Layer 2 of a small transformer language model trained on English Wikipedia (8 layers, counted from 0, width 128). Numbers have three digits each and are written without spaces.
In attention head 2, each number of a token's query is one row of weights dot the token's vector x. The head spreads its attention over the tokens so far by the softmax of query dot key.

Query weights of the head. A number n stands for (n - 500) times 0.00047.
q0: 549551487481506494671492524584605429454663420521551522504611495510447551407530474541359448527529527606474442427490497498512526488448448435470430477488478635466518538476445604487404598463455519548489421608584429406535442411602399500513412505403533426608493492413459542463524532478590465435551457418554524523481502521486516529601526437533438453603475524549459481468491628458596490457489
q1: 523376475505525435448500465454470475559436557433397606440456617573594606397482560597562553496451425441567448603475529504638511502498517558544471491482626403604544514579445552450465486653490472558510473502444486406615531514537500379466522540376552496490436358603551365406520466478580572364460423550492451506487556402526414445438496403511465487441595417538565423579478481498496512564500
q2: 429467457443601653459321457592599507534410372467391622594441397578473449606482419464353530588517474358560442470635536489612457401518489531545536520340468512572554431590484365400537604444389447303602498479559506475526513530496633432434505540632566541536579476493463500528544538390411498516696468435467401502526505577480431504586498343430476556462533439454481581430594407557415485619549
q3: 610421475515330206518519544386373565512593489539403510421429580386412470279483358665649478227560386589429577522442442434355657530519547311601561597654659415369409543485488596612326503692397535445338421390347443713512546440473434455565410348380403522525596490576580448516566494440591457557276497518506602552491413587372636592470399683491512592409461622521548446336408571370701336269591
q4: 398457492492467483535441547445466518560489543593439571445596542516512415449441417582480448498547472490425464552483451592463627498510512605484496551546597526468408342560367521667381580629504502443401416481508542568471576537465543434559317495408439422576619478440527481549564493436516431490479481457562599570508479586372573518449434485525573467473582593406494477387473589321550386539544
q5: 538461339475424390561347430500522417400473503461374385391406585645597555517454527532545312529474494442362463437570590478448444464600523631487450385648612547584477438647471418389633544456543612545571595556423675620362529435571623468503459452613578524518489537437434411315424538427654532481525586510466571567531459685453548416276642444441594414397570536510325640444649505592283451633544
q6: 508495601516455391511408567399341503508506572480387335476414577482508375344648445633519579412411526568568511480505552383674587554604379529538462530616597759515344403547524524472401627509450599240404399445388510516561585348468535482669528448407327444432575494403440410427354520483475515604497518532620568416578328623279595527365455509516688555451479458691582403436599462370411329478437
q7: 368590477428618541473538549546519634548432451451511568462647559311376630645423552378433434536478349487577526474507442607413547568341660338531492467512461295427534650512419500650495436412525407473547401575495495505473395537586483472385537567421542301360546470684529629387589646597596615442578456512599440556538663428635441424608416541450530456600465613367495622579429460530548560452639
q8: 491621366710339463461428276440428465495541513334639424438461557669497410584568567565466441374475578485707540589425478424531626545269475508463400553626529453439372607519497528463532599476589408614512433491578316516514526471243583487581429639500430646406382589399447578506488515617488564570383367380435521584525619622314670525539500494433351508458608519455512278592623503524587404424236
q9: 365456622543508582428397535545525511495352518534534550617522564429340382598481667365489349513511534536534341536560487543471556594399554495408463345533382506466401491525600615493470450569474528586653291517523483435315511552528425683481704555548387481476441451631396444535568562544560632251715454578455385436469461276497497466555407416565390439528451377526621585586380470670667592458545
q10: 517539503379379226383459393469580513540325280538567504420493543511409443428386736604629436296468531439395392493726395523529566458443528490484542746661530442266759510594448613387641466408450531413466517538519412497354375513692331361569258376392570534618355440398296427456658488702701503470548538666516578469606647329544487604607450531535636431521704478455649680526618494455238381545479
q11: 450419473582534333593620547310362412397184295390597370313674606567551553575477380476374418448524598475630462418590479336516393548394560378448544519505544662407542617550400502432531351526473390575407327718620490562537412385508420608571347552617345556443398465447472344522584595528547500542466560426478548534527543477488521492457509601662458442621513421505449378500559462491572587344589
q12: 510299510609619339510385497439590548484462473464729303687482340427699470500578331347455588634522594550509336376471487409370366564580579706412582318510393594518725507539547434554693374472415695532465615539550406396682319574451507500403411472629465664674579467537557226647308616441528513525687344480354493274436493254630425537762336489659342474374447306534451422534265573489640599510335
q13: 514291653286757403372588560368467395628387532618752651691482455465682375606637520344514579363538507706474444450651378415527533387493564547375507579510549473355729489463466522494260537823372699480583657529497429619662332575550429410573630356465663529316648579616486618486486381307372601590394517581503575364538376511547714579538382563500356350625476530517651504256257597276621399555467
q14: 474503439565650383475533582555403634560416356269650538235590609703494688409545513529387512651506607551394503509541530247401577693500530576575506563492483342337636475439537503508459527407512369519438350433388508464494405438533573585482506440431453414488549509525414616462594546662550476586600343441592503624494437407565442394670336637760481362603587503384742356545556511412612444511421
q15: 640500503403658489380583269609485583578481469591600580258705473462463347645494431442503621417648649382509555539591419318587424426542517660531572592570583481255572603526310521385518655743437158256482511504617544461560438634513430595561636463514448672356639371607571406144620402359574506578482572493596475641517310550581675422615316460413576296475537523574511564447556592742637359524796
q16: 471426516627554502461425525588601473458561440539584548370521419445498593401478502577557540543441519464410594458535539546468559530462594536447394482557486489606478578443466603500460431511689445581471569571667429608480516464559423521334456551472537517539442485467618427414492462546552633452674502575547383509386464483566488482550453580520514672567484415434435418407490585483515525500455
q17: 487495443493438429486427592479413481516492561448391484522479599586516472541566475487526403424462479428436489532444423464389627373600463369584524578482435508461371494417516498430409521630359563488411494523462490517530535491414493488610571404513573508443539516443536426525466492436477424455407475489515651521477435492508565502507498510495516373436479557567570521453585442550533479476674
q18: 521657338602555422469525398482590530488411600417506529391543647506509601523415439511384464478518461498408498415477600481453507441527514516524519445444453441458512613529469470490574498504448419428502568570558567567381593410529551582444531530485525515502455550554456551454481475475502559540541379527470508576518535545621538520531437445352493409463572513498400467523506457574430555617551
q19: 447575422522554490579490545482605461694398380588401504489455510485537557543609441477463460512586558587414510460485494470530409504520506445502455607515459387550583527494458514505420549405368397472512482463617556458632555492560457477429496542541530528595457542398536508520498451478562351546467661458558600516494528549454498542615434556570556444352616620485500581580482489420500489469567
q20: 509599426451607633513534462541608467574447425502623534515484465422519600489452493381441610471547576541526474480556525562581515479346542426472541552437436323512586579626515454480487459430458509632617625434513404405525362493569566502418584551441586489533511509598568583599650475442480465471539382506463439603359486359590452435511481518506355602468502498346527620568406536596463618592383
q21: 452638409534407453692381483346398603604497519424494696341445541537587665590482398612369543456509421560449566275510490340268574359480473508574508595620400303515421506577596473464222497362542589542466435642564579568503536432540535444708471458547637520428581524464509430432503601492469469503532361398547611593549416509618527454462440547556476484334387726389591497414520559532344433432639
q22: 431498465553483385506459487585596565496426519559431491332429436407535518570411512498281302504478434532466452359496496631478431400530496538453434500522439450491561504552498418594532530388496451561506411533460485516460465485526506432426442435496618475510683518531536552421475426470513475343620468399453447570608437545549393445620520511504502514507454410364461573479396602585463579545580
q23: 545562573477567578453669408564482438518451531456582519533543641424611489513614607338453419539379461386449527583429488587390603421410617372417558469420475444617377596566563457468595431406568563662503520426495475532488346568402448644423596601427455517534416476621500616580547535633403559417436416334546485503431518452607507577490396583415411474745410481589492376421470586600623573447426
q24: 503609500612409419598476436372428413483599592318429447498463515591565401324370517528396628505614361476442480414364524353582447764523449537538490455612625675487408500510505569455469628479434476433594528606431579512461508365495490558556482475366359645472403603505458334614417557466487519401516464638467516455445484439316505497460470642382361582532631502545568450590552395383532387380450
q25: 659575609370601572522403571743412500485632598696386496525293529439560469349500475567477523558493422457389395483337642405400399431673491481697560588445542489925258520589411384461736510560538526488530601722509538400553487260503475418644500480350545353519458393610563375464323463487601563431463399581405467672519654617507451364302483554391500684382469377431540616564671461530406586487748
q26: 461507668404679553537349493415470542503649484752405465514386356520375172441510543692620627669504411351449577529570487682606517466600439486573409704503546384485423261685549599406511673431455613480377514353520442377534577446456507249570485409427600572735815583274551326399313340644428556478585564497643413496755232346594601639579442377633551692593551507459652515364489568600246516690482
q27: 305456522622647413471376425317980396517512672605408344493458507624602640585554380375362431634444781401307707527615542572529550489394567514368323405585623398689658484365387520476439628439556477577447670562558524584768559481631421480647734457456703727378560544421573594367440536156425352462418690288416641352435496619376479456282520473522628408539367657667611554525345524290380297438473
q28: 468582311632573500403539517491551358538458507515519414469461554542392656455429465577353397388623376447377595488408603579478423556506528322506317559679506544509497705437304480500659349476556340581462468663637442527486721465569444592524438593483451523423370525463515687459409618491480588435530462522457515705531521482590453404559663436500718481406617508573287441755485343488572548413731
q29: 608351739521543561654397665588604527414681461624160445548453326559549294484420415399675430645504420449507458531293525272559438347612431460748538373402534621854367254623440393739640508756480547536551581476437702410419295430485548382468410830447673430530450512431598456554275459422403401403584514412613496357693429599598751481433723428456460583616489164329445665559469577623667602496540
q30: 446370610479492573452353458520340664340601621596471445393397391424474504460452492462721640561476033539420349410215329307463322500604573614594534362416305575765351536525664520458337579496251696425519431528471343504383470368453489371528743656572596454470492512663320157547187453558373549333735489581384368377381445323411311672478360480610456536408423547500668724529706532556552739574444
q31: 632390340307694389464348451551469605581218521692765504744725541542588625688463650448253412478472763639408281254605507458442521522390318590430348478572481700417402706671449602507458656457227461518607500629576616426525560561529533667570577440689319473392399340564365453351451317527671573638692330598301370829504601469725564592288382449681410504480590421427527573500477459410430358467586

Each question shows a short text with each token's key, already scaled and adjusted for position as the last token sees it. A number n stands for (n - 500) times 0.0014.

Then comes the last token's vector x. A number n stands for (n - 500) times 0.012.

0 " to": 563489510444475454342740304389478439469530455569533505515580664501689441307474359393587457545419
1 "p": 518468542486549477428621279390335372496478404435505484566574623396607399383438457361496716628261
2 "ic": 501492511435520427439633296394361399450435380542515461550568603472643398315373453473521614652489
3 " for": 488521475333379499344702298406493496334459388578477517508525637478666512260424376372572465603487
4 " her": 533530481417434431342712275505487483445548458564503470547510585401632526286357350492514425389580
x: 410413507497436518456670570407430437564426340549549492520669583418493444564550635487530372509454650699524370557605567522445476433435535560297606468463534514385646505638581479484366422502366481557590525402513552449371500567721619460417452447576611383551568250541591598506656495296390517495562425554552354376360477562594500495506468520456419312361560501568437429300535559436532379598504
Which token does the last token look at most, and with what share of its attention? 4 " her", with about 60%

0 "arly": 577442487411521370309753343420418541279441594488454478503562623498599540352349305439577426449614
1 " f": 554471527414487480346697232375428485508412487508482473496519604475662430335346447452514578540404
2 "ire": 533493516500481438402625346392458503571602495531492477495564582497581430308433330520506522523520
3 " f": 489519522428467478351698264383421480506400484507551455518482602479645437352368470445519601560392
4 "ight": 500542487498528459451667394461506552497601479579532483566554596437667427408377388496532441476552
x: 442376440573524544354603518336495482470341351560406486465614449263358602557519607274438485444543678398549549527663479500512514423657397640478478580511610505328757484462454483514464549524296557413447530418388561501493388453529613467477474497536573516536554168428530609675642539568596535498349479450571489458519501517400436400514594322416568508392498644444247599378522507370508456574564
To which token does the last token give the most attention? 4 "ight"

0 "r": 517446571418484516387579231472385427668495395490491497457632623398647414349377430543496704612350
1 "le": 501462523436531422410655247433402370496462395462500439460561592407582406324449443549479687574437
2 "u": 486519501536516398492542254442377410600540449379486480497537609413542435437415473490394734677325
3 "\"": 484501536521494368486634419624549530423602479729517484495526581433615478485244534582434305353702
4 ".\n": 507505500398450439380653362445502497408505549471519477526559634458627498319342444430466426451511
x: 472419363514321527484638542395497528481246391417425500460767528302518557546451683515587592532455510468460493547641539550513506543433395588435366407539496437048598477496463485497582409349434462523399429445568488480312396572573641527405480481511487291552528315456572564422561566468460575503375501524570342399277574403618413470575496383586540586449476557589383598480496447521500551575618
Which two tokens does the last token look at most, in order? 3 "\"", 4 ".\n"

0 " ": 478490540492499477400574304434425451593483502472498507511579561478639428385393472491449539553354
1 "19": 461448543457476462411517267456453457552519497397484505501561587452604471410391468546398489476426
2 "76": 496475513464485426473562304386347449544516506476488518496517544422559497416469489503429615587433
3 " d": 522497518413490462386640242409473478516504480424510508531551572473615456318359450546460529545408
4 "ue": 503502540500487426406621315395450391439544483551518544512524534514538435308386482537448586540481
x: 375401476511474676360602526482488558513347319567517523470521447249474627530419577524433490574547501386455667462580403521504499522513462619441665501377592471565614654627266418487437457473354424498479534413293444496394315580562584449470432367509553512459544212479446555657570490501611529517408487536634469551518544397654368522405512312459491491475393635474227601381593550418493523568553
Which token does the last token look at most, and with what share of its attention? 3 " d", with about 30%

0 "st": 501451542403500488409700274468426525586397438502453488490613631416681425399405387452529618672438
1 "an": 545498562452491417407631307376372465606540474476485483483543590498564433373373430485489655564385
2 ".\n\n": 527454475470493482323706288379523530397482501550529478507580641481645480333327356378551374425531
3 "L": 471503530437503468355712280428426504483424509445534484501563586500627426378339310493543475545424
4 "ist": 402547523417415440393661331466531517580468495449505467565485555516585472383306420404523411563551
x: 536408419520579563445597541537531549539393290481598423515636563373301621501541535352373481404526635489425679372590505537425553494533489641347615588456500368329564680482485481497536527446295489551394498529481485491416366709570691533407516465622681542389561226449390530682526524548647495511536440528608490588430492596513397543555632403495494542521533540393204636444557603482551463539658
To which token does the last token give the most attention? 2 ".\n\n"

0 "a": 521488498479506389458590268385368432528450507481500468485536648441588444381428417458453676667402
1 ".\n\n": 539454476484502479324709284383524523392493489548492508519588648485653479325329357374555376418530
2 "==": 511510516439506487349744320417500571402451496561546460594588608531665469334357389436581429434578
3 " C": 503509522445518468354725218450472520547475512567580452545586609483675452348331395401503481534456
4 "areer": 463570347496480418393828562645645678275335676652509474518490525333599727425265238491662016341777
x: 459381568457439413440397573420620492499395365669589574553609512392551701516527677449387457492596562529555301514567543471538540568471575483362478548444553469332571478538638514516389702489516467562575467444488506386475382634530692374356301559566561401596527440470501592453580498526485516550396544597586473551080482560426366471561376460400485410474459387453374677374426602437527480571371
Which two tokens does the last token look at most, in order? 4 "areer", 1 ".\n\n"

0 "ial": 591402469492558356412738398519392541459471544570456511512539579534585460344295322488634480501691
1 " \"": 508475528470498438332717314522522574462555457641484453498588621425632438338286382389503401318582
2 "ty": 495476613354488439388672347551501579462416465529521428477509617423612472383353353437503503427633
3 "th": 489533533386520431384669294572479526517506481508562421495521629432648401374244442517469545528511
4 "ing": 439546547382456369379762298471448415407519468564480479548506607501607475284415395453545534603537
x: 452419455448420578406728560472523520520322360578371437468598499221455587570528464374411477381501656464512580478636474490475585458534437503359539542379588497352647497614310476472484489421275578556494593510416446524417574590549654399307385485554604516528473193484490584572471444534590493487432453557576347587573495477584480508506470457538541445614341649477266532403620566321593552596540
To which token does the last token give the most attention? 1 " \""

0 "et": 541423576469542455467606285482438473592592409443470495472557629407561399391369526515526704510390
1 "\n\n": 556440487462469488305749387471627551394441539534494502542540627508654499299263346356558287351558
2 "-": 527472540437478513319690373467571572521455533451577475478549606544637438329255372374527335487462
3 " N": 508507502408459444281713273465446482545471550520533461551520597492674453346295344423447458505400
4 "ort": 440578561463464471344615278470428546635565597507511475566523592470587431425294341376517541500469
x: 456268400450508591450467562411479460567376192447400400484564584296412614610558497445312435524577500414470466439665496529457534496484472611500682490463585425471630630497451487522503594517393581544546553554436565643452214505481500420456474503469526480459595210451371549688606436483758531514539541585643569543443649575569541449589623507450486445391545568476309631435628529536618578591575
Which token does the last token look at most, and with what share of its attention? 1 "\n\n", with about 40%

0 " or": 578471495382480398322714329440397449456433396540474503486597668470688443368339352470561499502420
1 "gan": 540443511447557375350743298483437479423502517549543452551570619420664472371253372503583477470475
2 "iz": 543494519435478443397646346415329502437406432493529471514542551319546511452387429330517705643439
3 "ation": 473545428391493385470747419509443503394429525539443408420472611426570429395382427672549488572754
4 "'s": 512516478456461384410709353457496531372427430507504482522514547422583526333424401479639435560577
x: 386391452487431495410615569496476507632393350645516525394599574364426521582556653483414495539506730712488455503610598514488606435547533583330536531458471449336726421598528457490412425512467515577538442437444557449393561592643585425379479410626614370525526205583536591555516436362518510532478520530466348410438562379543519464472446574435471322343504635532440388334459559313555513508532
Which token does the last token look at most, and with what share of its attention? 1 "gan", with about 50%

0 "ine": 538453491408488375427672387561440497478496454469489490509514640477556465383342448521534568584590
1 " County": 515523547448451335364743353459549657569532654526513500543482570626622550298445422606531439470703
2 ",": 509484497435431406398626353374418466402481445419563524502528639546615524383381381536496435624417
3 " M": 508495535427489488382663220384388453571469456463508497552550608485641438320446407504515612556419
4 "ary": 454536543377441368325650396416391456426436562526469458575527579568613474335337403577584411523606
x: 470474463592522672441572579469416569554353306482484404433578472213329632578493453553420421506450596514540485554633513517495539540464319613481551648474469535327580642570434476456425573457328576574527431427486490523403448597565611482319401497547700508490483191539310599562572441395701578490356592581636498482446592518652428457478532498406489551483451447528354519379532634435568566549603
To which token does the last token give the most attention? 1 " County"

0 "ood": 562448562519569330417637333489413477531613498589488513421576596463589436461340377586560483468574
1 " and": 564494532419433438341689295376470479360477463509544491462583645516642519312420348490620405526498
2 " E": 519465619479518480362631200364428481570496472497527460508574614506631432330447420491456596546431
3 "v": 500483559370493509388599319330356378573397473323497422532553609405624411397439525450491695552260
4 "il": 492502533473500440419551219316305378572485431514480493540586565500610366351409470562506698562371
x: 431302454579576624375682512486499518598567453444334363552605584253433686577503487557465451464496610551452686498566487438402545596531398628506503452474426522494615692532391488482440502467320525594393468484356465412427331581482558475367396402467625480430566263459435507577500482506729408510449531617594441498495514664821438525533530330509621507466458593534439541391577574587543488622627
Which two tokens does the last token look at most, in order? 1 " and", 2 " E"

0 "red": 559460574436557391408656270462379421401511478584519469457625631435629457326417401589507514472499
1 " to": 510498511416455445337720302379521459443546482578573490491582663512674446309457359408587402522480
2 " the": 524478537441489480363711280385411517442449461581533459533574636503659476283352307406603477417492
3 " new": 458534505488460380392756388557582608425559562739549474505538549502665482314360341351580330428667
4 " min": 493545482434465388394670272468467509590575611696483496538564596459699396356328354422436424536515
x: 485280420586568569404555502232475468493263520462505408554637544338535537453534554388602450427491720605570443388504421524516598440301380608323520525419463649326833625564427477548463572475340456535468505546582596611443422570492591528382438456608532255580517533416507540521550503400483446519512503368619416452453579471635515440421540464476582384421436646583420558401465513492517484457475
To which token does the last token give the most attention? 3 " new"

0 " the": 530458524478513481363727290422435535463465484579451509507562635548669473266307314426578450380515
1 " time": 493495480362419414370667387583605490340472554510508457560493622506672498252379441528480337519689
2 " was": 553457428497418430350690529411629492241468462376543502566447596530594606248313597487539337232423
3 " l": 480510506433490488367695277422383453520457439457536466576532562514627459300398409526572597562451
4 "arg": 447496476377431498350666359453381490540401445542521474546472587421679440360303421403470566532299
x: 518330308581509642458517605403601436506565400540226555560627485268525523618540443467501481525515548504429562412619464499481510485342413571345574574564463420270624609488405478579440602443265708522376481507467540563509324527581699479425445450560618546543600441526526569510500539496674524445490635505569450449585568629687525533460570441444467494492515596393198568296539478545498570573647
Which token does the last token look at most, and with what share of its attention? 0 " the", with about 40%

0 "26": 492493467507489410495579428515340485527532515450512528545498578452535524458426512482485526685409
1 ".\n\n": 545456471480485470311732300403529525381483507539497501530567640498648497312322343368554353418542
2 "M": 519514515468464456388688388421452471484489505515532471504526592493630428358353349488461452462474
3 "c": 450506491432485488372704308466464456500446448478565481497546592435609444356341405403428542549359
4 "M": 499521500475466472436639372429398442549518462501509493490513575442618415390399414525432553533456
x: 445371498496584647453586404267678558601389336422276526564597464253464665561500576441482501565402609461454538444562498529497535560519503608341549514384584690284704700458417471513521532466332367502434559765428466488483539468572491491311497390581563553560631509470567623628556475496597510527330513469532454653426573462753575372441490507506512480453445592488403465343492556489535469486443
Which two tokens does the last token look at most, in order? 1 ".\n\n", 2 "M"

0 "ific": 579449506412489403422652443586427563471379473561489467533576619449537492420339403530521505549619
1 " and": 571490530405430440350676287382450462378462445485545486464580636496629519332436359479621458582462
2 " Pr": 459459502415537452399636273477511498528453515497473475509603618366614467378411379500469479533407
3 "act": 503530517391509437429617326402451555514434484527574422470539595349599421456418347370538520520568
4 "ical": 474553553412558316434686386439359427366514479665436439547603583469571454429388331556670492483751
x: 442326483526471548373600547459437553646356491657481340392562566362379613406515453491461438496453560618559472486559544541532518436666430662395553528503411428265718539613496525509538513492330435510611608427407508512366512574514558342226424343612558434510594255468376625598427461419681520483403574534618513547516455574588435482504433462509514481573408459498345479272573550398538512484581
To which token does the last token give the most attention? 2 " Pr"

0 "ts": 472464508413488393437625338449431479446548420411525527478518627386560503398348485536456583485592
1 " in": 561476489348423506290720308392434505417456413499500511532604676566707502300303287504589373554511
2 " ed": 497549562449464460358710331421466588452540526703571478524525567504642521309333279555432395392683
3 "uc": 484508510420486523363586321406354405516419514468590473535583571461618456420397443439478631647252
4 "ation": 532588479360466426438706426500479526392451556500457447420463614464567440370366386665535407521794
x: 433331529555413577375583650391528570421257310424370496451492371380259655408414597487426447489485492365457532468660512481492581483447428573465594502379600469381683463550378408451472620446315497521561545550504474463464344704511506336299459442540605525513576285541484456523513473480503541472379502686482535452418520491491315436482442482478569486648408535526344466409536629401531456507474
To which token does the last token give the most attention? 2 " ed"

0 " Car": 467444604503505479442556332413376377624489467510497490475600566469642448358426488563519556410359
1 "ol": 533459595475532437450529250360341346663511439446529453455597603407564404477376388518475620531402
2 "ine": 495488505402469408439603319522418467533524428462502463506527634475573433371379449570556573583577
3 " County": 496513519452438324359718342435550643582545648527495522572486560606621543291465432619530451460700
4 ",": 451472507426407406401599353363424457405489439417486495504523620526608519391384386541495433618406
x: 426381533584580620383595493613542573544402289565422454425651533295517569615485804550582524429479567617472540414624532551482572432428440608475546642411491391321657596566387434438481375496396474512423440572590421533439460545514587415374613431525575230564501347555570556450642462475486562501510552431496313477511555380543431445556557475477477430513431558576428568425476560366506604378623
Which token does the last token look at most, and with what share of its attention? 3 " County", with about 60%

0 " ed": 530496556491503448386680301449501610517544558710500452477555545469652500330344305579424385380677
1 "uc": 564481526484525527415520316379357389557415508468462486510618541432602444477437482489492667659222
2 "ation": 453486422372505403471699445529526554422447591513483376434499593452552437400360409707534370498845
3 " and": 439504554399419438344661291388491486380468480466538482482557610479612533335441344487610409563489
4 " sc": 477533539414520531479609287445532494524509407543532497564591572392648417356342408469497518509589
x: 541430449381528406527639376297400535561216420636581434558636439403477598558556494383515547378514529647484591463568272540570473533471396510203461631432499441417792492543434505491527376469303461492564625563510539485480368552596523499402549405587505346437529337628491541495534518393561491549621452433470471427238588453596583462544497433461575388477568596556399471428356480423518468428529
Which token does the last token look at most, and with what share of its attention? 0 " ed", with about 70%

0 "res": 568426527399494455409602430394377428477486452490490448465544659496585477402429459506468556488461
1 "id": 567482561434456402414667406376387433457517415466562443511522605504572462363466459490576667561409
2 "enc": 541526552451515460504588363398368517571618413575552473475581591479586354435398490476455698632529
3 "y": 440507575518511392443601345396326444513466402473513463505529601418514436440454491421534748627389
4 ",": 440489499413400400395625374363415457369474416443483487507525632502619511390365385508507435608409
x: 438393543568530588382592507643562582547399261578419440423670549321542578605483779540577526433471586639437532402608551537484558425448438600493524645414485417320680580569386420442489363496381466523405440570579436546459478518515590417371595419521564234575485355556561562418636471480473532523542561426483334469525569389574425440547558477467478407537459555561407566402491556339494597383617
To which token does the last token give the most attention? 4 ","

0 "le": 514437499466540387422677302451411374465460415469503470465534595422563424335450464531471677573459
1 " for": 484514482364407483361685322421521500304455412554521485513573656479651535265413377368574416576517
2 " st": 519509553350437517339712276428401473565447385495525471575536619484684422354451367468607549552490
3 "ate": 486523502412475406323727322420345435440396541579505474463470581507635446339382358429492567678542
4 " pol": 460586491449431420442665353443510534525497638587478491513476574386543501468392455385421466571555
x: 399279504566525460449599538311617555614378250518520527452687505510555576507469496577303483529686687554397291452441374452479518569329401510408518511483487602304680553308532509569531432449301518406560452518584426590499388560536517537521487468530553290607542542458438548593368562403561507372551546450462466395393646561701540503610564456552554400608466525599475467369567536503520479445566
To which token does the last token give the most attention? 4 " pol"

0 "s": 553427537454543384450641343447342421467469423401460503462527614401573456423387463498496647583419
1 "yn": 572446591409490381351741297355423593609443491501549443507573632440587416430418426441623641512445
2 "u": 493518501522509406474563252440353419582512440378503476507534606411552441433418462454401745701307
3 "ly": 429501575481509378405666351452395475436545461481524426556545635417620495373400468472582574471433
4 "\"": 471503532512486381479641406606512521416586454729497487513522571422621477484278536570446350385679
x: 463439463436545564369595608294475699595431369586434514472656516357497591500470688474456472556432653594481445545586513597398566367563525553374522428415580460379595571581550446481425487393447409369451468521509475464390526501612599477309468456577684301464517238518489585442550561530497511437391518472509405457414676422346511450443617403539476504558412631545337645261664491433389549475484
To which token does the last token give the most attention? 4 "\""

0 " t": 462493506463509535389655247443452463587566390519494523547606588417696347316397455460489713524370
1 "erm": 484475458532536436433658392455364462597462410523486515558501580375651396395395451551497589559338
2 "s": 519458530454555428464637379467339424528441421397551431473489589384586406463395460488464674618352
3 ",": 466478491424425415392628352349382447400462392437534492510543641500650479387389379509510469631367
4 " s": 481506505385470490370681247384387467530510394470490482535517611466654402358405337512549634538393
x: 499355460468657464498583524359507524525152389553410462504528472562574458515485556489483475454507676599546622440619418474518514461363436582182543574423607576374758657426488431482542347516313389487401523433530626513441415586602488538534503420598666299519407340602585712423610487441581508531472445372483547420610589607675674478561535472485525435551438571464460474425412481525554439431546
To which token does the last token give the most attention? 0 " t"

0 "s": 553427537454543384450641343447342421467469423401460503462527614401573456423387463498496647583419
1 ".": 544480560446487448369703336372402483459447457503513482499575652481660411367379431476561508541446
2 " She": 541449533450462430336729259481436482481449494518525447496534595453652503331345386487502447422539
3 " found": 467561486324382375316691400567558573369466552596529439565526582410649566329324352415627227430651
4 " that": 458543464414275449292709315540568417368588579550449494541473663520587559221316460428504323428583
x: 423468563466603540475629538473472523494294324523519441551709676367449469575422667515561398517516583597463549382613555563544517441460510547543637468435538591273622428548437413581469481404425412530389495485552521602464308722573647515249459525559603256413601381531482570474612453418421505477467550549589313387577491509621550476455552436483533465532406465401343453366518539317620566518467
To which token does the last token give the most attention? 4 " that"

0 "h": 556472591494557447413610278441373440639556426463458503443606612434599417438395462442521728570350
1 "od": 483448594485560389433587360380406396579536416422545451467560672410586390403354517558486669501375
2 "olog": 497478489507532323440667365487412496473550499626586448492578628433590484436221371565523440455523
3 "ical": 417519543436548279430725396488390449353539488675493418515588601448562474442327351574623483450772
4 " Cent": 460529522364414456367753336553515623646521503684491537530429569481657417370364397514490546525710
x: 541364390470478505530568564342493491486278271602328381552557465233417724450542514413433494467519464780488340388645335502390519461428605499307494603422547556411529562513375469534512422289436564560421455492340534467548328477585606403489431403467534460599551429373477470536523575473548511540467494536481554511375501430717531461457548585515627480464500537512267582274584532403461407457381
Which two tokens does the last token look at most, in order? 4 " Cent", 2 "olog"

0 "ust": 539450546436451444403683458484404434535521464509455444512518629487631445372467474363550510602424
1 " l": 535478538458517494414664305424354466544429416475503465553537543491614426376455427501583657644445
2 "ot": 528490489517536465445575316435385433635536407497530468468433558391535366438388480337459705584282
3 "\n": 469487500426471454358663421438464479406451480477557453508524599494612497360375413375536447502453
4 "-": 413538537405454489329671434440519528471392505429483447528505613553621444367309414339572372531458
x: 434455346626477575489426416504543534490364252442429497352610544245518621527523608630446511479609693728529483443735586477441567601317478591317600533520540496168647527415454521482516359270472493484491515603523509553311552497484631579453482439638473385481446325520565579383574516530462534461527443526493442502580548469518486319552570479496466443528572579520376491388515433487467535417556
To which token does the last token give the most attention? 4 "-"

0 "re": 539431533429474448421581311463486434516465467405514488402547607415535407412457458433504643596428
1 "et": 537441574466533457476597303485441476606596410435519453488548621385541394411373521511520719529369
2 "\n": 531465515435471444369649429439501492392478490476568465489549609517596499352341409393539419457484
3 "-": 433505556407455487338660428441543539458419512436565437514537630574621447350291417359575344490491
4 " ": 456528515450465431371622420459506484457465531489504486523534573485580453401318439437457419501415
x: 467250463456488541485471423325580498584332294550387579445639518281466520691457651536454478446530641588545479410711524482410550508490481549436349471457561455272409783469562511517606604333349471580453383517530489490381489609537546587385443471577422355508355381526686520455512493596514431619555507499591368585622463514583490325509498416442517433481528628472423461388350500571483523555530
Which two tokens does the last token look at most, in order? 3 "-", 2 "\n"

0 "oc": 575434514386474450403641380404488529581398469531476458508565631432581415484405354466519528575520
1 "ational": 519436455422554334426760361547431610502522630592530461540584582502607481398263288483631390494803
2 ",": 515485508403426416380634321365414461392483419420559518510553644520642504372373361517502438627406
3 " and": 427507539369388447307699262381471482379468460483550497511541628517649538288429329475631407570486
4 " p": 464526496396459486353657244358402467509470484515503501549501600485677408324425393434502569584422
x: 413330456513550561447598469339435555502335448504503454547542448397536534505520636458443506540565751698492561475637334487537497352369491703447445640404544537307704659466535475472528489544295449452417487617491549480455309570564561517479510462578556402406477351561509569322538454309544479553601445472436455487474538523863679393617500505483537359545437594525527531441416556555561523480608
Which token does the last token look at most, and with what share of its attention? 1 "ational", with about 90%

0 "w": 495486545565554419466585287391360381634539414388494518507546557421609441396488533448465761606262
1 "es": 514449573442537433439614344409382404525478450454530458463551662421599419365356479533479637517416
2 "tern": 512501520401476365400740389441422601613492514537589481530462603553578434429315377564511574406574
3 " c": 483511501376466478364750269471405530643429423574550451566521616496706414378403453443552562615517
4 "iv": 445546506374478468397668353449411527627493507434515490566516628466614438408426390350450631598410
x: 504441494596538644442602504329654542594508337461332465499497501286474572592456544313415520405537516318408609394523324458631566445498370518543604456388503407363663750566525510556446498537328581556351504573373460526472356500496671550480482374595605544524498368474510627613382514522571546512428568452610392515482450523708473466563579433532670396619531492459330522377601515447516453624587
Which two tokens does the last token look at most, in order? 2 "tern", 3 " c"

0 "-": 562470547439520524388652337458416530584458436489455513466575613586697359359351455426529485596488
1 " South": 580496634351443543318737299461498649672566506581526483513554622600711461336331296604584512356576
2 "w": 528480554541541444409636298400383453622531441411540513523552564493641416351436464418447673566313
3 "es": 462509594431511470405620348408376441546473469453518453511513662475618402335329422532470574501439
4 "tern": 401508506417459381374738387423421626628485524530482497541424590584587426410297342562516534384584
x: 477389409588611535401625583392468566627364357515318380396434531347496572487528525507379473441493643420458517401645410372573551394291412561405593458491452503292651562541397463399376542543397661498456466635507429547398398613604581429466463376551583445576606376525443642662576558631630454577423527482566538470534613472584458417475552459578524501604516491483206569305600632523427500546531
Which two tokens does the last token look at most, in order? 1 " South", 4 "tern"